Layer 2 of a small transformer language model trained on English Wikipedia (9 layers, counted from 0, width 96).
Take only the direct path to the model's output, skipping the later layers: a vector added to the residual stream pushes a token's score in proportion to its dot product with that token's output vector.

Output vectors of the tokens that the questions are about. A number n stands for n times 0.027.
"ch": -15 -8 -20 2 -12 2 16 -17 0 -16 9 8 -4 -19 1 17 16 10 -7 13 -13 11 11 4 17 4 1 -3 -10 31 -23 7 0 1 4 -5 14 -7 -25 10 17 29 -1 9 1 13 -17 -7 -9 7 -1 -40 -14 5 3 15 23 -6 8 11 -12 -14 -2 13 -2 3 1 -11 4 19 -15 -14 4 -2 -13 17 34 4 1 -7 -12 -7 -3 -4 -3 -13 4 8 -11 5 -14 0 -14 -8 16 -4
"oc": 10 -8 28 -15 -10 9 0 -18 -12 -13 -23 15 -2 -7 2 9 21 -7 1 8 7 2 0 4 6 5 -3 22 -29 -15 13 -1 9 -8 8 4 -23 -23 -13 4 15 -12 10 -20 3 7 22 -16 -1 5 -17 1 -22 -3 -1 -1 25 5 10 19 3 8 2 -7 -23 2 -9 7 3 5 7 21 -17 1 -10 0 39 2 18 -13 -5 2 -8 -4 2 8 -7 -17 -8 5 6 12 -6 7 -3 -6
"ep": 0 -2 17 16 -9 -33 -7 -19 -3 -4 -2 8 -12 -8 -2 3 12 10 12 12 -2 12 1 -13 -2 -5 -3 26 -16 7 14 10 -23 22 -9 21 -8 -10 -6 5 -1 -22 25 -8 4 12 6 40 -39 -5 1 -15 -14 3 -1 18 13 1 -5 12 -12 -23 -6 5 -22 -23 -22 -13 -1 -1 -15 -6 -6 11 19 -4 -2 3 29 11 -5 -1 -13 -21 -5 0 0 0 7 13 -1 13 0 26 20 12
"ub": 3 1 -18 10 8 6 5 -8 -20 5 -7 -5 4 -2 3 5 6 -19 25 13 -14 -1 -3 -21 -2 10 7 12 0 -16 4 -11 -9 15 5 3 -3 -26 -10 13 -8 -6 7 -16 12 -5 19 4 -1 -6 -4 -12 -27 -20 5 21 16 13 11 0 -14 2 4 2 -9 -3 7 -25 13 -1 1 12 1 2 7 12 6 8 34 12 -2 -14 4 -6 2 13 -7 14 6 6 -2 -34 7 14 2 -41
"m": -7 11 -16 -57 -29 51 23 -27 -54 64 -38 7 37 -8 -40 56 -69 -26 25 94 3 -35 -23 -25 24 -26 -12 61 -47 75 34 17 0 -67 48 -3 -55 -26 25 38 -47 -26 29 -48 -1 50 30 26 -75 27 -30 -40 11 18 -54 -17 -8 13 54 38 -44 -51 -17 -48 -9 -29 30 -35 -25 35 -38 -14 27 17 29 23 79 -47 31 62 -18 -2 -22 26 37 8 17 34 -17 38 51 -9 -27 -1 0 -41
"on": 1 -1 -15 16 -7 -6 -13 -12 -4 2 -10 -15 18 -8 4 11 -8 4 7 -8 0 37 12 -9 13 12 -5 17 -2 -21 -6 7 -4 -15 0 21 3 -30 20 0 42 -9 12 4 20 11 -9 -18 0 -6 6 -15 0 6 -7 5 7 17 2 8 3 -14 6 -7 -15 4 5 14 6 -17 5 -7 15 -8 -9 -1 -17 25 9 -21 -11 6 13 5 -16 -7 7 -7 -20 -6 1 -1 3 -6 -14 -5
"ʰ": -3 10 -10 -22 -9 19 16 -5 -11 25 -7 10 13 6 -11 16 -7 3 2 13 -14 -2 -7 -12 -2 -8 -7 24 -3 17 13 -4 -10 -30 14 11 -34 -14 14 20 -11 6 10 -21 1 17 12 9 -36 6 -18 -20 16 -9 -17 -11 0 -1 10 11 -11 -42 -6 -14 -8 -22 19 -17 -5 9 -16 9 16 6 23 15 32 -18 25 21 6 -16 -6 6 16 11 7 28 -29 4 21 2 -3 17 -1 -46
"c": -4 -14 -9 9 1 7 14 -8 -13 -20 -24 7 9 -16 3 11 18 2 -3 -3 6 14 5 7 4 9 1 -14 7 2 -10 -8 -4 25 5 17 9 -16 -22 -3 6 9 -17 -3 -4 7 8 -23 5 13 2 4 -10 15 17 10 6 -6 5 10 3 -18 15 -10 -1 0 -3 20 22 1 -7 -22 4 5 -9 29 21 -26 2 -11 -9 -4 -17 -9 -4 -8 -7 -1 -2 14 -10 -20 -10 8 1 4
"ts": -3 25 -48 -4 9 -7 17 -35 13 -6 -12 -15 1 3 -3 2 -12 -13 11 8 16 -4 -5 -12 -2 -22 -5 7 12 18 25 -3 -18 2 17 6 -32 -24 -7 8 -18 10 -4 13 6 -5 -2 0 -11 13 -18 6 11 29 13 5 -8 -6 13 -2 18 -8 -7 -17 25 4 28 -12 14 -5 4 -1 0 -2 20 11 38 -5 -7 -10 -30 9 7 9 1 -13 9 0 17 1 8 -12 3 -8 -33 -12
"ation": 14 21 10 7 10 3 8 -11 -5 5 -13 7 10 8 -6 9 -14 -7 0 -4 12 -5 -10 -29 0 -6 -26 11 -3 16 37 0 4 -25 8 28 -31 -24 -7 -12 20 -18 -14 10 22 -8 -11 12 -10 -14 9 4 -7 -4 -12 1 17 -14 12 11 0 -4 2 4 6 4 -19 -5 8 24 0 -10 4 -8 -15 -8 2 -11 -5 -3 -29 5 11 31 -5 3 10 -17 16 16 1 -15 -24 5 25 3
"|": -11 -8 3 -7 -6 10 8 -4 16 10 -1 12 8 18 -8 -11 -13 -17 -12 -9 -5 -11 -6 8 13 -10 -5 11 -4 -5 11 -19 14 -5 1 16 10 -3 14 2 -8 10 11 5 9 35 0 25 12 -13 1 -14 -1 -8 0 11 -7 -5 10 -21 12 -30 -7 -9 -10 -14 1 3 -12 14 -2 1 -4 9 -3 0 17 -25 21 16 6 7 -15 -1 12 -3 -9 1 -18 -6 -1 -4 -1 -3 10 -6
"ly": -5 3 -14 -29 12 -21 -4 -1 -20 -2 28 -3 -7 -12 -1 5 6 -4 -24 31 21 -13 6 7 31 -40 4 -5 -17 -19 7 3 0 6 6 -22 -14 6 0 8 -36 -25 -13 -6 -4 -5 -17 -3 -2 -10 24 -23 11 7 -7 3 24 -9 -2 -14 28 -15 3 -8 13 -12 38 -5 -11 -12 2 0 9 24 7 15 4 -4 12 15 -9 7 1 8 -16 7 0 34 18 19 6 2 -6 2 0 19
" k": -9 5 13 13 -3 6 5 10 -1 -9 -2 8 -1 -9 -15 8 13 4 4 8 -19 20 -15 3 -10 6 -4 -3 5 -3 -7 -4 -4 -16 -1 -8 -9 9 23 3 1 6 -5 0 4 -5 9 -7 -15 -19 -4 15 3 -5 0 -5 -6 1 -7 -5 6 2 -1 -6 -4 6 11 1 -9 4 -5 0 7 -2 8 0 9 -20 -5 0 9 -6 -10 -11 6 14 -4 16 -5 11 6 5 3 5 -18 8
"ud": -14 1 7 -3 11 -2 2 -16 -21 -16 -19 3 13 2 3 26 -4 -15 -3 -5 -32 1 1 -6 -27 -8 -2 8 3 -15 -14 17 11 -12 6 8 2 -5 4 2 19 -27 20 -3 12 10 0 -6 -10 -1 0 1 -5 -6 0 -11 13 8 -1 13 16 -6 11 -1 -32 33 -2 -7 5 26 -1 -1 -1 -13 16 2 14 -1 23 10 -4 -3 -4 -10 29 -9 5 2 0 -7 12 -11 14 -6 17 -33
"her": -8 -8 -27 -26 -5 11 -4 8 1 -21 -12 23 -24 -12 -4 50 6 -9 12 7 1 4 -17 -2 21 9 -1 8 5 3 6 -11 -21 -11 4 12 15 -35 -4 -6 7 -6 -1 7 -2 26 12 41 -14 -3 -19 -7 28 4 -12 5 -6 -17 0 12 8 13 0 -3 -4 11 24 -3 -9 13 4 -28 16 33 5 -5 -5 0 -6 21 -16 -13 -16 -3 -1 -11 -1 -7 4 7 -27 29 -11 -4 7 -12
"en": -6 0 -5 14 7 -7 -5 6 -1 -19 10 6 -24 -17 3 -9 7 13 1 -15 11 1 1 -6 18 -10 10 23 -7 -6 7 4 -6 4 -7 -7 7 -21 -3 3 -6 -15 -16 6 -18 4 9 14 -2 -11 12 -12 0 18 -13 14 8 11 -2 11 20 22 17 2 -11 -3 1 15 -4 18 -3 6 -16 19 -12 -7 4 25 0 -17 -30 11 -4 22 -2 10 1 -14 -11 -19 3 -15 14 -2 -1 -22
"ers": 7 16 0 -6 14 9 6 -23 -6 6 -2 2 28 -3 -4 9 3 9 32 2 -2 -7 3 20 27 -51 -6 27 -1 11 12 -19 -8 -3 -7 11 11 -25 -7 0 -2 -17 6 -31 -3 -7 -3 -3 -5 16 -9 -5 -7 2 1 -1 6 -17 12 17 -10 -13 6 -3 6 14 -6 -10 -4 -5 18 18 0 0 3 -24 -1 1 -13 -15 -6 15 5 18 -4 9 -6 4 -9 -16 17 -6 16 -2 -13 -21
"g": 16 -12 -10 16 -14 -5 15 -2 -7 -17 -15 22 -12 -2 2 -14 7 11 13 -18 -14 -8 6 12 -13 7 -16 -5 -3 0 -1 6 -9 13 -4 -21 -1 -8 7 2 -6 -15 -6 -1 17 -3 7 -7 -12 24 8 -26 -8 18 2 15 12 6 -9 -3 -15 6 6 -2 19 6 -25 12 10 -2 -6 6 10 4 -11 7 33 -13 20 12 -17 -11 -18 4 -17 -5 4 2 11 -7 9 32 4 0 -7 7
"ac": -9 10 1 10 -6 15 7 -9 1 -18 1 14 -4 9 4 -2 15 -15 1 3 -1 3 21 -10 -13 -8 3 7 -8 -14 -4 -15 11 -11 -1 12 -1 -16 -5 14 15 -17 13 -18 -9 0 -20 9 20 7 7 -4 8 15 -1 6 10 -8 4 -2 10 -3 6 -38 -1 20 -12 8 -2 14 -5 -11 1 -20 -7 -2 -2 5 9 -18 -4 -5 -17 9 -10 -3 -13 7 9 -4 9 5 14 20 14 -11
"s": 6 -3 -3 -8 6 5 16 -37 3 -3 9 -9 0 -8 4 16 -3 17 8 18 2 -27 4 -13 -6 -11 -1 -7 9 -3 -9 3 -3 10 0 -7 22 -8 -1 -4 -12 14 -10 2 12 -7 -11 -2 3 -10 3 17 4 9 -4 17 29 -4 1 0 1 3 19 8 -2 28 -5 10 6 -19 9 -11 3 -9 -12 -6 -12 -16 -19 -20 1 8 -9 11 -12 4 -5 12 10 7 -6 -1 2 14 -23 -7
"•": -28 10 2 -18 -3 1 -2 -7 6 12 -14 14 19 -4 -13 7 -29 -1 3 24 -10 -24 -8 10 -8 -5 23 20 8 11 -5 -9 -17 -47 9 -10 -35 -2 8 4 14 0 4 9 -12 5 3 -7 -8 -9 2 18 -7 -3 -3 30 7 5 4 17 10 1 10 2 3 -13 -11 -3 -9 -2 -9 12 0 2 0 -24 -1 -9 15 34 11 -7 12 17 0 -8 17 -8 -10 15 -3 -19 -4 21 7 -12
"ong": -9 -6 -14 -26 -9 -8 -1 -11 -22 17 11 -9 0 -4 0 6 -7 9 13 4 6 11 -16 3 22 -5 -6 -7 11 -12 1 -4 16 -25 8 -19 12 -13 16 28 16 -17 17 7 -22 -2 14 27 -6 -8 -9 -39 0 4 12 6 16 13 -8 5 3 9 17 4 -8 5 9 -21 3 10 2 2 1 22 -19 10 -3 4 24 -8 -28 2 -2 -25 11 4 4 8 -22 3 -7 2 -14 10 13 -13
"ity": 9 12 -2 -13 -4 15 -3 7 -6 10 -21 -11 10 -8 -3 -7 -19 -2 -7 26 19 1 -3 -15 32 -11 -4 28 -18 13 31 -19 4 3 8 2 -34 -23 0 4 -21 -12 -7 -7 -42 2 -2 -14 7 -21 10 -10 12 -9 9 28 17 22 10 14 -23 14 -7 17 12 14 -18 -26 15 -2 -5 -6 12 0 5 -6 -4 -11 7 -5 -21 -1 3 13 -8 -8 7 26 9 13 4 -2 -29 9 10 7
"d": -12 -9 -15 17 -3 7 26 -14 -25 -11 4 -14 6 -6 3 5 -12 29 8 12 18 2 7 -4 3 8 7 -19 17 3 -12 0 11 -2 11 0 11 -1 1 -1 -16 -5 -9 4 -3 -5 -6 -20 -12 -20 -5 -6 -13 11 -12 2 14 -1 -13 -11 -15 -5 14 -1 14 11 -6 3 14 28 -3 -9 19 11 -9 -6 -10 4 17 40 -15 -14 15 0 -19 -9 -11 -5 -7 12 22 -8 2 -5 -14 12
"l": 1 -6 -2 19 -3 -20 2 -17 11 -22 5 -12 -11 -14 5 5 18 -15 -7 11 0 11 -12 12 10 6 16 -17 -10 -9 -19 -9 -18 -3 -3 -16 16 -31 -7 3 -14 -1 -8 3 -3 -5 4 -4 -5 18 13 8 -1 -6 -2 14 26 -7 17 -15 34 -18 1 -2 20 -2 10 4 -2 -9 12 11 5 2 5 -5 -12 -7 21 4 -12 13 0 -4 11 -17 -8 3 12 10 10 4 -9 7 -6 15
"w": -11 -22 14 -18 -8 7 -12 -3 10 18 -16 -18 -20 -20 4 7 17 17 -1 -6 4 15 -7 -8 -8 -5 -1 -2 -8 6 -3 7 8 24 -2 -21 13 -4 3 -1 -11 -11 -19 0 24 6 -10 6 -17 -3 25 -7 -15 11 -8 6 -9 -33 8 -19 0 5 -12 18 -1 10 6 12 19 17 0 -8 31 0 9 -5 13 -13 16 -3 -5 -19 15 0 4 -15 -6 8 1 20 8 -9 -5 9 9 -6
"as": -9 -1 -26 9 -6 15 -6 -23 18 -8 -3 -6 -4 8 4 -16 9 5 -9 -16 6 11 -3 -3 -5 -25 -3 -5 20 4 11 -5 1 -5 -4 -19 -23 -21 -9 4 9 -13 -11 -2 -4 13 -11 1 14 30 -4 39 1 8 -10 -1 10 -3 1 0 -3 0 8 -9 1 19 -12 0 -2 -11 -9 0 3 -4 28 -18 10 13 21 -17 0 2 1 11 14 -12 0 0 -1 7 -4 14 7 17 7 -10
"ect": -17 -1 -8 -2 -19 16 -5 26 15 -6 -19 28 13 1 -4 27 -1 -3 33 33 5 -20 -9 3 -5 -8 8 17 -14 -8 10 21 17 3 5 -5 -25 -24 -7 -5 3 -26 16 -4 18 -1 -11 -8 2 20 -13 -32 -17 4 -8 4 -7 5 11 -2 8 -21 3 -20 -16 5 22 -28 -2 -7 10 -12 6 13 -16 33 7 -10 17 -13 -1 14 -7 20 21 -15 12 0 1 -34 19 -1 -24 0 19 -22
"ain": 1 0 -18 -7 30 30 -7 13 -20 -3 18 16 -2 12 3 -9 -1 -4 3 11 7 -8 -1 -21 -11 -16 7 14 -14 12 -24 -11 9 -10 2 15 -3 -15 -7 -11 8 -10 20 6 7 16 -5 51 -6 2 19 8 2 11 -19 -11 15 11 -11 -6 4 -22 -4 -11 8 -8 0 0 -15 -4 -4 2 22 7 -11 -4 2 8 21 -14 -10 26 -4 1 -23 1 8 -4 -18 2 8 -18 -21 -5 21 -26
"e": -19 7 2 6 5 -24 -9 -4 -4 10 1 -1 -7 5 7 2 32 4 -6 10 1 20 7 9 -17 -11 22 28 -6 -18 -13 -2 3 25 3 14 0 -14 -2 -13 4 -19 -1 -8 5 -3 7 11 0 7 13 -3 -19 2 -11 13 -5 -5 -13 10 -18 -6 13 15 4 11 -13 -1 4 -2 0 5 4 -18 12 -1 -12 8 -13 4 -28 13 -9 16 -8 10 -7 6 4 -22 -23 9 -4 -16 1 21

Each question shows what one neuron of this layer's MLP adds at an activation of 1. A number n stands for n times 0.0056.

n293: -13 -11 -16 12 -9 -8 -28 4 18 -11 -25 14 32 23 39 15 1 9 -27 9 -11 -5 -20 -12 15 10 28 -18 9 35 -1 14 19 24 -22 7 -9 -20 -16 12 5 31 9 4 1 -2 2 -10 23 -2 -10 -52 -5 -7 -24 26 -7 -6 -3 -28 6 32 -24 -1 -16 -5 -17 -26 -31 9 -32 3 11 7 11 28 22 -15 18 -10 9 -5 -6 -23 -23 -32 40 -20 30 -15 18 -2 -9 -11 16 16
Which of these tokens does it push down most? "ers"

n354: -9 27 8 14 15 11 -18 17 10 -27 -13 25 -39 -26 11 13 6 -4 -1 18 13 20 6 6 -13 13 6 20 -20 14 -20 -25 -17 -9 25 -3 16 -15 9 -20 18 -14 -9 6 6 29 -2 4 -19 -25 16 -13 -1 -1 10 2 5 -9 -10 -20 25 15 -1 -6 30 5 6 24 13 -8 8 -28 25 -9 15 -30 -19 8 -29 -16 4 2 -47 -14 -18 17 3 -17 7 -1 -26 2 3 -22 42 4
Which of these tokens does it push up most? "her"

n373: -24 25 -11 27 28 -24 18 -7 -3 -4 15 -7 8 0 17 -38 -13 -24 -10 14 -10 -32 6 -16 -18 1 11 11 9 -40 10 2 36 4 -18 30 19 3 -9 11 -5 -7 -17 16 -21 -21 32 8 -2 1 0 13 -40 -11 -18 16 12 -34 -19 -21 -24 -11 28 26 -15 -4 5 -1 -30 13 -18 10 42 23 1 -2 -34 -25 9 -18 -9 25 -27 50 18 -4 7 -6 19 41 8 -7 4 1 -7 2
Which of these tokens does it push up most? "e"

n231: -26 32 -12 7 5 8 -10 -10 14 -37 -14 -49 5 11 17 22 -6 -16 1 44 2 10 -12 -3 -9 -9 -16 -33 4 5 12 -16 -1 -8 -12 -18 -7 32 0 15 12 -15 16 27 -38 2 46 25 14 -5 20 -6 -36 -25 -8 -2 -3 -6 -20 -24 10 17 39 1 21 -10 12 11 -13 6 -2 -5 -22 3 3 -21 -3 13 28 -14 -4 38 3 -22 3 -16 32 -13 -10 2 12 -2 -17 -11 13 16
Which two tokens does it push up most, strongest first? "ong", "l"

n278: -10 1 6 26 5 -11 -45 -4 -23 -1 -8 16 3 6 43 -4 41 -9 -1 9 -67 6 -8 -25 2 23 -5 9 13 -7 -21 -61 -8 8 -31 -28 13 -54 -7 13 36 1 28 -17 7 -3 -11 9 1 5 -6 32 14 -41 21 10 -4 16 -29 37 -17 34 9 -1 12 -10 2 -28 17 13 -1 8 -7 39 23 37 -10 4 20 9 13 32 -18 -5 39 4 13 2 -35 13 -39 18 -10 -7 -17 -10
Which of these tokens does it push up most? "ub"

n87: -30 21 9 -4 -5 0 -7 15 -13 2 24 16 16 -6 11 31 -5 34 22 9 6 -3 -2 4 20 -20 -6 -55 0 13 20 7 -12 -20 -1 -41 -4 24 -14 -18 -18 9 -17 19 28 -6 -11 -10 -10 2 -6 3 -17 -24 -2 6 -2 -7 -7 -35 -4 -3 -2 4 -15 -27 31 -5 24 -9 10 21 -6 35 -4 -7 19 5 8 -13 -8 28 -6 5 -27 2 2 8 11 -1 10 -23 10 -18 -9 12
Which of these tokens does it push down most? "ac"

n273: -10 8 19 -2 5 8 -31 4 -15 -27 -18 -18 14 13 21 3 -8 15 19 -9 -18 -26 23 -19 34 2 16 -4 13 5 20 14 11 -2 -41 16 7 -1 41 -15 16 11 -19 19 4 5 -2 34 18 -6 -17 -19 -23 26 -42 -2 -1 16 -3 2 4 -13 24 -10 -32 -3 -12 17 -3 -44 20 46 31 -16 -12 -30 -21 -2 32 -43 8 9 -19 -9 14 35 -17 -13 3 11 5 -25 -1 -9 6 8
Which of these tokens does it push up most? "on"

n221: 25 21 8 16 -12 -10 36 -10 -7 0 -2 9 11 2 4 13 1 1 -23 20 -11 0 1 34 -10 -11 0 2 10 -16 -2 -3 22 -1 16 -25 28 9 -9 6 0 -9 19 2 6 -2 8 2 -17 4 -17 -8 -42 1 -33 11 7 -27 -33 -23 -1 6 -4 -20 -8 -4 -43 -5 37 -7 6 26 -12 34 3 29 -7 0 -13 -27 -36 -2 16 20 1 -11 7 4 39 -14 9 -7 -5 6 2 -11
Which of these tokens does it push up most? "g"

n67: 21 18 20 -15 31 7 2 -24 19 -3 -11 8 -15 33 27 -26 14 -42 27 8 37 -14 18 2 -24 -5 -33 3 6 -2 9 -13 -19 -6 -9 8 2 -18 -21 -18 33 -9 -13 -29 3 -13 -7 8 -20 13 29 -4 -9 -20 -5 18 0 -14 13 9 -4 13 -24 -13 25 -1 4 -13 -15 13 5 -19 -3 -12 0 23 -2 2 -2 8 48 -10 12 -23 18 12 -7 -23 20 2 -35 11 14 -16 11 14
Which two tokens does it push up most, strongest first? "ation", "ac"

n5: -9 7 20 15 4 -6 33 -2 41 -18 -33 -3 3 37 -28 7 -12 -29 -17 -12 16 -8 16 -7 6 -2 -9 -8 -22 -17 6 -50 35 -11 6 -28 18 7 -6 2 8 55 13 -6 6 -1 22 19 32 23 10 -12 -9 4 -38 -18 13 -37 7 3 1 16 -6 -1 1 30 -10 -6 -8 43 -16 -42 2 29 4 4 -16 10 35 -9 -5 -30 -40 12 20 4 -12 5 -4 5 -1 -2 -10 -38 -25 23
Which of these tokens does it push up most? "|"

n98: 34 34 22 -6 14 -9 -12 -5 0 3 -8 3 3 0 5 -14 -18 -12 26 -1 21 -24 -30 27 -30 1 7 3 -21 -17 -3 4 14 14 29 -8 20 26 10 -6 8 -20 -13 -7 8 23 -19 -17 6 6 -7 14 25 -8 -8 13 3 -18 6 20 6 3 -8 8 -10 7 20 3 -16 -8 4 -10 -6 -7 11 -27 -1 -20 6 -14 18 28 -25 -2 -11 4 19 7 -16 30 -23 -30 25 -14 -36 -2
Which two tokens does it push up most, strongest first? "s", "ers"

n193: 42 46 41 6 -34 -14 -26 -8 7 11 -18 -6 9 -20 5 -10 23 -9 34 21 0 1 4 -2 5 -1 -25 -42 -16 -5 -12 18 7 -16 -6 17 -8 -12 8 -2 3 -32 -8 -30 -15 13 16 -4 6 -48 -17 25 25 1 17 12 -27 -9 -10 -7 18 -11 14 -5 42 34 12 14 8 -1 -18 15 16 -6 -5 -2 -2 -1 4 10 33 -5 29 -6 -3 -5 -12 21 -7 -24 -26 -21 8 -6 -21 -7
Which of these tokens does it push up most? " k"

n185: -6 9 55 27 -17 -7 18 5 -5 -13 15 12 23 -25 31 -6 -12 -18 7 3 2 -3 8 -3 18 4 -17 -10 7 -6 14 -25 18 9 -40 18 4 15 -5 4 -12 -5 26 15 -21 4 24 15 9 -5 -14 11 12 0 8 -15 -14 17 7 5 -20 16 3 -45 5 11 -5 -8 14 -23 16 -6 -26 -28 5 3 5 -3 12 -35 -10 -20 -23 4 5 -33 3 -9 8 2 8 -15 -25 38 -7 -1
Which of these tokens does it push up most? "ac"

n335: 4 2 11 6 -28 36 -8 25 -15 -25 17 20 1 -19 21 -12 3 8 -21 20 -25 9 -7 -22 -18 12 17 -12 -15 -14 -21 32 -24 51 -3 -20 8 11 23 9 -6 1 3 -3 -15 15 -3 -6 9 -13 7 -7 -15 -3 -19 8 34 -34 0 12 10 -35 -9 -14 -16 -9 38 -6 -33 11 32 5 -13 -8 1 17 9 -30 18 6 -3 -15 -3 5 31 -3 -24 5 35 -20 -4 -3 -18 -22 -5 0
Which of these tokens does it push up most? "ect"

n49: 6 26 11 -25 34 -14 -5 27 8 12 -31 32 -21 7 16 10 1 -33 9 -25 8 -5 12 -6 -27 18 14 -32 -6 9 11 -8 35 -11 24 -4 -31 0 -15 13 -9 -32 -19 16 38 20 -22 10 -31 -2 36 6 -7 16 -23 30 -21 -20 0 -15 -13 -30 -2 13 17 15 19 6 -31 7 7 -4 34 10 2 -3 4 -8 -12 -20 -25 -32 -7 9 15 16 35 13 -1 -7 13 -8 19 9 -36 -8
Which three tokens does it push up most, strongest first? "m", "w", "ation"

n107: 35 -6 -1 11 39 -24 -11 -20 14 14 -4 -18 -10 16 25 20 -26 29 21 -25 -17 26 -2 -10 -14 -4 3 -11 9 10 -31 20 -49 -4 18 -1 -44 -26 -6 -19 20 2 15 19 -23 -11 9 -9 15 -31 -31 12 -50 8 -54 -27 23 45 -8 23 15 12 -19 10 -18 15 14 -2 -21 8 26 12 -14 -31 3 9 -14 11 -15 15 19 -1 24 -1 41 -3 35 -8 -32 -10 -8 24 -10 -2 -1 26
Which three tokens does it push up most, strongest first? "on", "ud", "•"

n346: 9 6 8 33 5 -3 -3 32 -13 15 -24 9 -3 0 -7 6 -17 -4 4 -10 19 20 -7 -1 -15 -42 -2 8 -44 -14 -30 20 7 -13 9 -18 19 -3 -7 -16 -2 -28 16 -2 35 -2 23 14 27 14 10 -1 16 -12 -9 -6 -3 -15 -31 2 -9 16 31 -18 -19 -12 -31 36 -6 9 -11 2 -2 -11 0 11 27 -23 -12 -12 27 13 -14 43 -32 2 -5 -2 -6 -17 9 29 -1 -9 31 8
Which of these tokens does it push down most? "ts"

n16: -25 -5 -25 -3 -20 -8 2 -9 16 3 2 -12 -10 -16 20 -27 11 19 -18 -27 12 -11 -23 -25 8 -6 8 0 37 -4 -40 -22 33 2 18 14 9 -4 1 50 -26 2 -53 21 -6 -22 6 -6 -12 24 -13 -9 25 16 -33 5 -1 9 -33 18 16 15 29 11 -15 35 7 39 8 8 -13 -15 0 -12 -8 5 8 9 -21 24 -26 12 -8 -1 6 19 -20 1 -7 -38 5 1 21 34 8 -23
Which of these tokens does it push up most? "en"

n263: 14 10 -5 18 -27 41 -21 -23 -37 -5 -38 -7 -2 -13 38 24 -5 10 -1 6 21 39 -45 3 22 -8 6 22 29 -20 1 -10 -6 40 1 -9 -11 6 -43 -22 3 5 -30 4 11 20 22 18 22 3 20 0 -4 -16 61 11 12 -7 -1 -25 -19 7 2 5 -13 37 11 -16 -42 18 2 -16 -15 13 -31 -33 28 -3 -18 -9 -27 -44 -18 27 16 -31 30 12 7 11 24 -13 -10 31 -3 -15
Which of these tokens does it push up most? "ity"

n259: 22 40 17 -22 13 -23 24 -2 8 -12 -30 -16 35 11 -8 -11 -34 33 -21 15 2 44 -24 -22 -20 44 -32 5 3 -2 -22 28 21 -47 14 13 -2 -6 5 -20 -25 18 -22 -31 5 -9 -15 -16 35 12 27 -3 -6 17 -26 8 6 4 -25 -18 -7 -7 -21 14 20 -4 -15 18 3 12 25 -27 -2 -11 9 -13 -17 -3 -11 12 7 -27 35 -1 -4 20 9 30 18 8 15 -3 -1 22 10 -17
Which of these tokens does it push up most? "ation"

n144: 22 42 -3 30 16 12 9 -5 -5 10 -6 6 15 7 12 21 35 6 7 4 6 -6 0 33 -25 -10 16 -25 1 13 6 -4 -27 -12 -6 -26 31 -8 3 2 -6 -4 12 -15 20 4 -10 3 -8 18 -17 -8 14 32 -10 12 -13 15 -8 -4 33 -16 21 -21 2 25 -21 8 17 -4 16 -3 -16 -24 8 -6 -3 0 -52 -8 -10 -34 9 -17 -1 1 2 -28 2 -22 -6 -14 -25 -15 1 -12
Which of these tokens does it push up most? "ers"

n6: 0 -15 11 17 -14 -13 27 10 15 10 -20 -28 -33 6 -4 1 5 -17 -10 -37 6 -4 -7 -7 -22 15 16 -14 -7 21 18 32 -1 -35 -41 2 2 -30 -25 14 42 12 -12 25 -1 32 5 18 -1 13 13 -11 -17 8 2 -9 -15 7 -19 15 -3 30 -1 -16 -25 17 -23 -12 22 -13 -14 10 19 -7 30 3 14 -17 15 -19 -18 -21 26 8 -16 0 11 26 17 3 15 12 7 -2 -23 -13
Which of these tokens does it push down most? "ly"

n73: 33 16 1 -1 2 -15 2 11 1 -6 17 -12 12 6 10 9 25 0 -15 -11 -6 -11 -10 5 -2 13 -17 -74 8 26 5 2 -37 20 -13 1 -7 6 11 -8 2 3 16 -8 20 -31 1 -11 25 -20 3 18 -6 27 -3 4 -8 8 6 -13 -5 24 20 -15 -7 -6 -15 14 2 -8 10 15 -18 -22 -3 -12 -6 0 -76 -4 -12 -3 66 -35 4 17 18 -16 5 -5 1 2 -8 11 -7 15
Which of these tokens does it push up most? "s"

n181: 12 5 25 -5 1 -5 -12 1 -21 8 10 13 11 -22 -6 9 -8 -15 -15 -23 -12 -18 -13 -27 13 24 24 -7 -18 28 -16 26 5 27 12 38 26 -19 19 29 -2 -27 -9 -4 -14 -12 18 34 -81 -1 -7 6 -14 23 3 4 30 -12 -5 0 26 20 -28 -32 -14 -16 1 -19 33 -34 -6 -8 -6 -9 3 1 -7 -41 28 10 4 -4 -7 20 11 2 -7 29 3 -12 -13 2 -9 27 15 -15
Which of these tokens does it push up most? "m"

n189: 9 -15 -2 -13 -39 -16 -3 -15 3 10 -22 18 -6 4 -29 -4 -8 1 2 -7 19 5 -6 -10 -12 -2 7 15 23 4 3 3 17 -22 20 -19 12 -36 -10 17 8 -7 9 7 15 -27 -18 22 -9 -5 42 13 -19 1 25 2 28 -5 -2 36 -9 37 16 2 27 -15 -4 -9 7 -2 23 -25 -22 -7 -27 -21 15 -6 18 -7 29 -7 24 -69 -1 4 -11 10 -4 4 24 -10 -12 4 4 19
Which of these tokens does it push up most? "ong"

n283: 39 14 23 7 -11 -1 -7 26 27 -10 -32 -21 5 42 -14 11 -9 -3 -10 1 -11 -21 14 19 -30 -10 39 -3 2 -12 -7 18 -17 26 -4 24 -20 -19 -2 -26 9 -5 -17 40 -13 -17 6 -2 -23 5 -64 -25 3 20 -2 -18 12 -14 12 36 20 7 11 -17 -1 -5 4 -54 -12 1 -28 -12 10 -23 -12 -25 26 -33 -9 15 17 7 1 0 3 37 -4 59 -10 2 -8 15 37 4 -4 34
Which of these tokens does it push up most? "m"

n367: 24 13 -31 11 24 -9 -1 28 -21 40 2 -6 -19 2 94 1 1 25 -47 -29 -17 -1 18 20 13 1 42 7 13 -10 7 -10 -6 -13 18 13 -19 -13 -8 -8 11 -21 -5 0 11 0 2 6 -17 -4 2 -3 12 -5 -25 4 -17 -17 0 20 -19 -9 4 19 -14 20 -34 15 -5 -21 -40 -9 16 -6 7 7 -31 2 6 -15 -28 11 -14 20 -4 9 -21 8 50 16 -6 -26 -29 -2 10 -2
Which of these tokens does it push up most? "e"

n14: -41 -39 2 22 39 24 16 -38 35 -18 -24 -28 -26 -12 -12 27 -23 27 -5 -7 20 10 9 -10 -7 -10 -18 8 28 -34 24 6 5 4 12 27 18 1 -18 15 -11 -8 -30 -18 -1 22 24 1 19 15 -3 8 -18 29 19 1 -24 5 -17 -7 12 1 -9 -43 33 3 -17 -3 -20 9 18 -5 -14 5 -23 26 14 5 -28 5 14 5 -39 -10 -15 -21 -7 3 36 12 -15 -12 -4 1 3 26
Which of these tokens does it push up most? "c"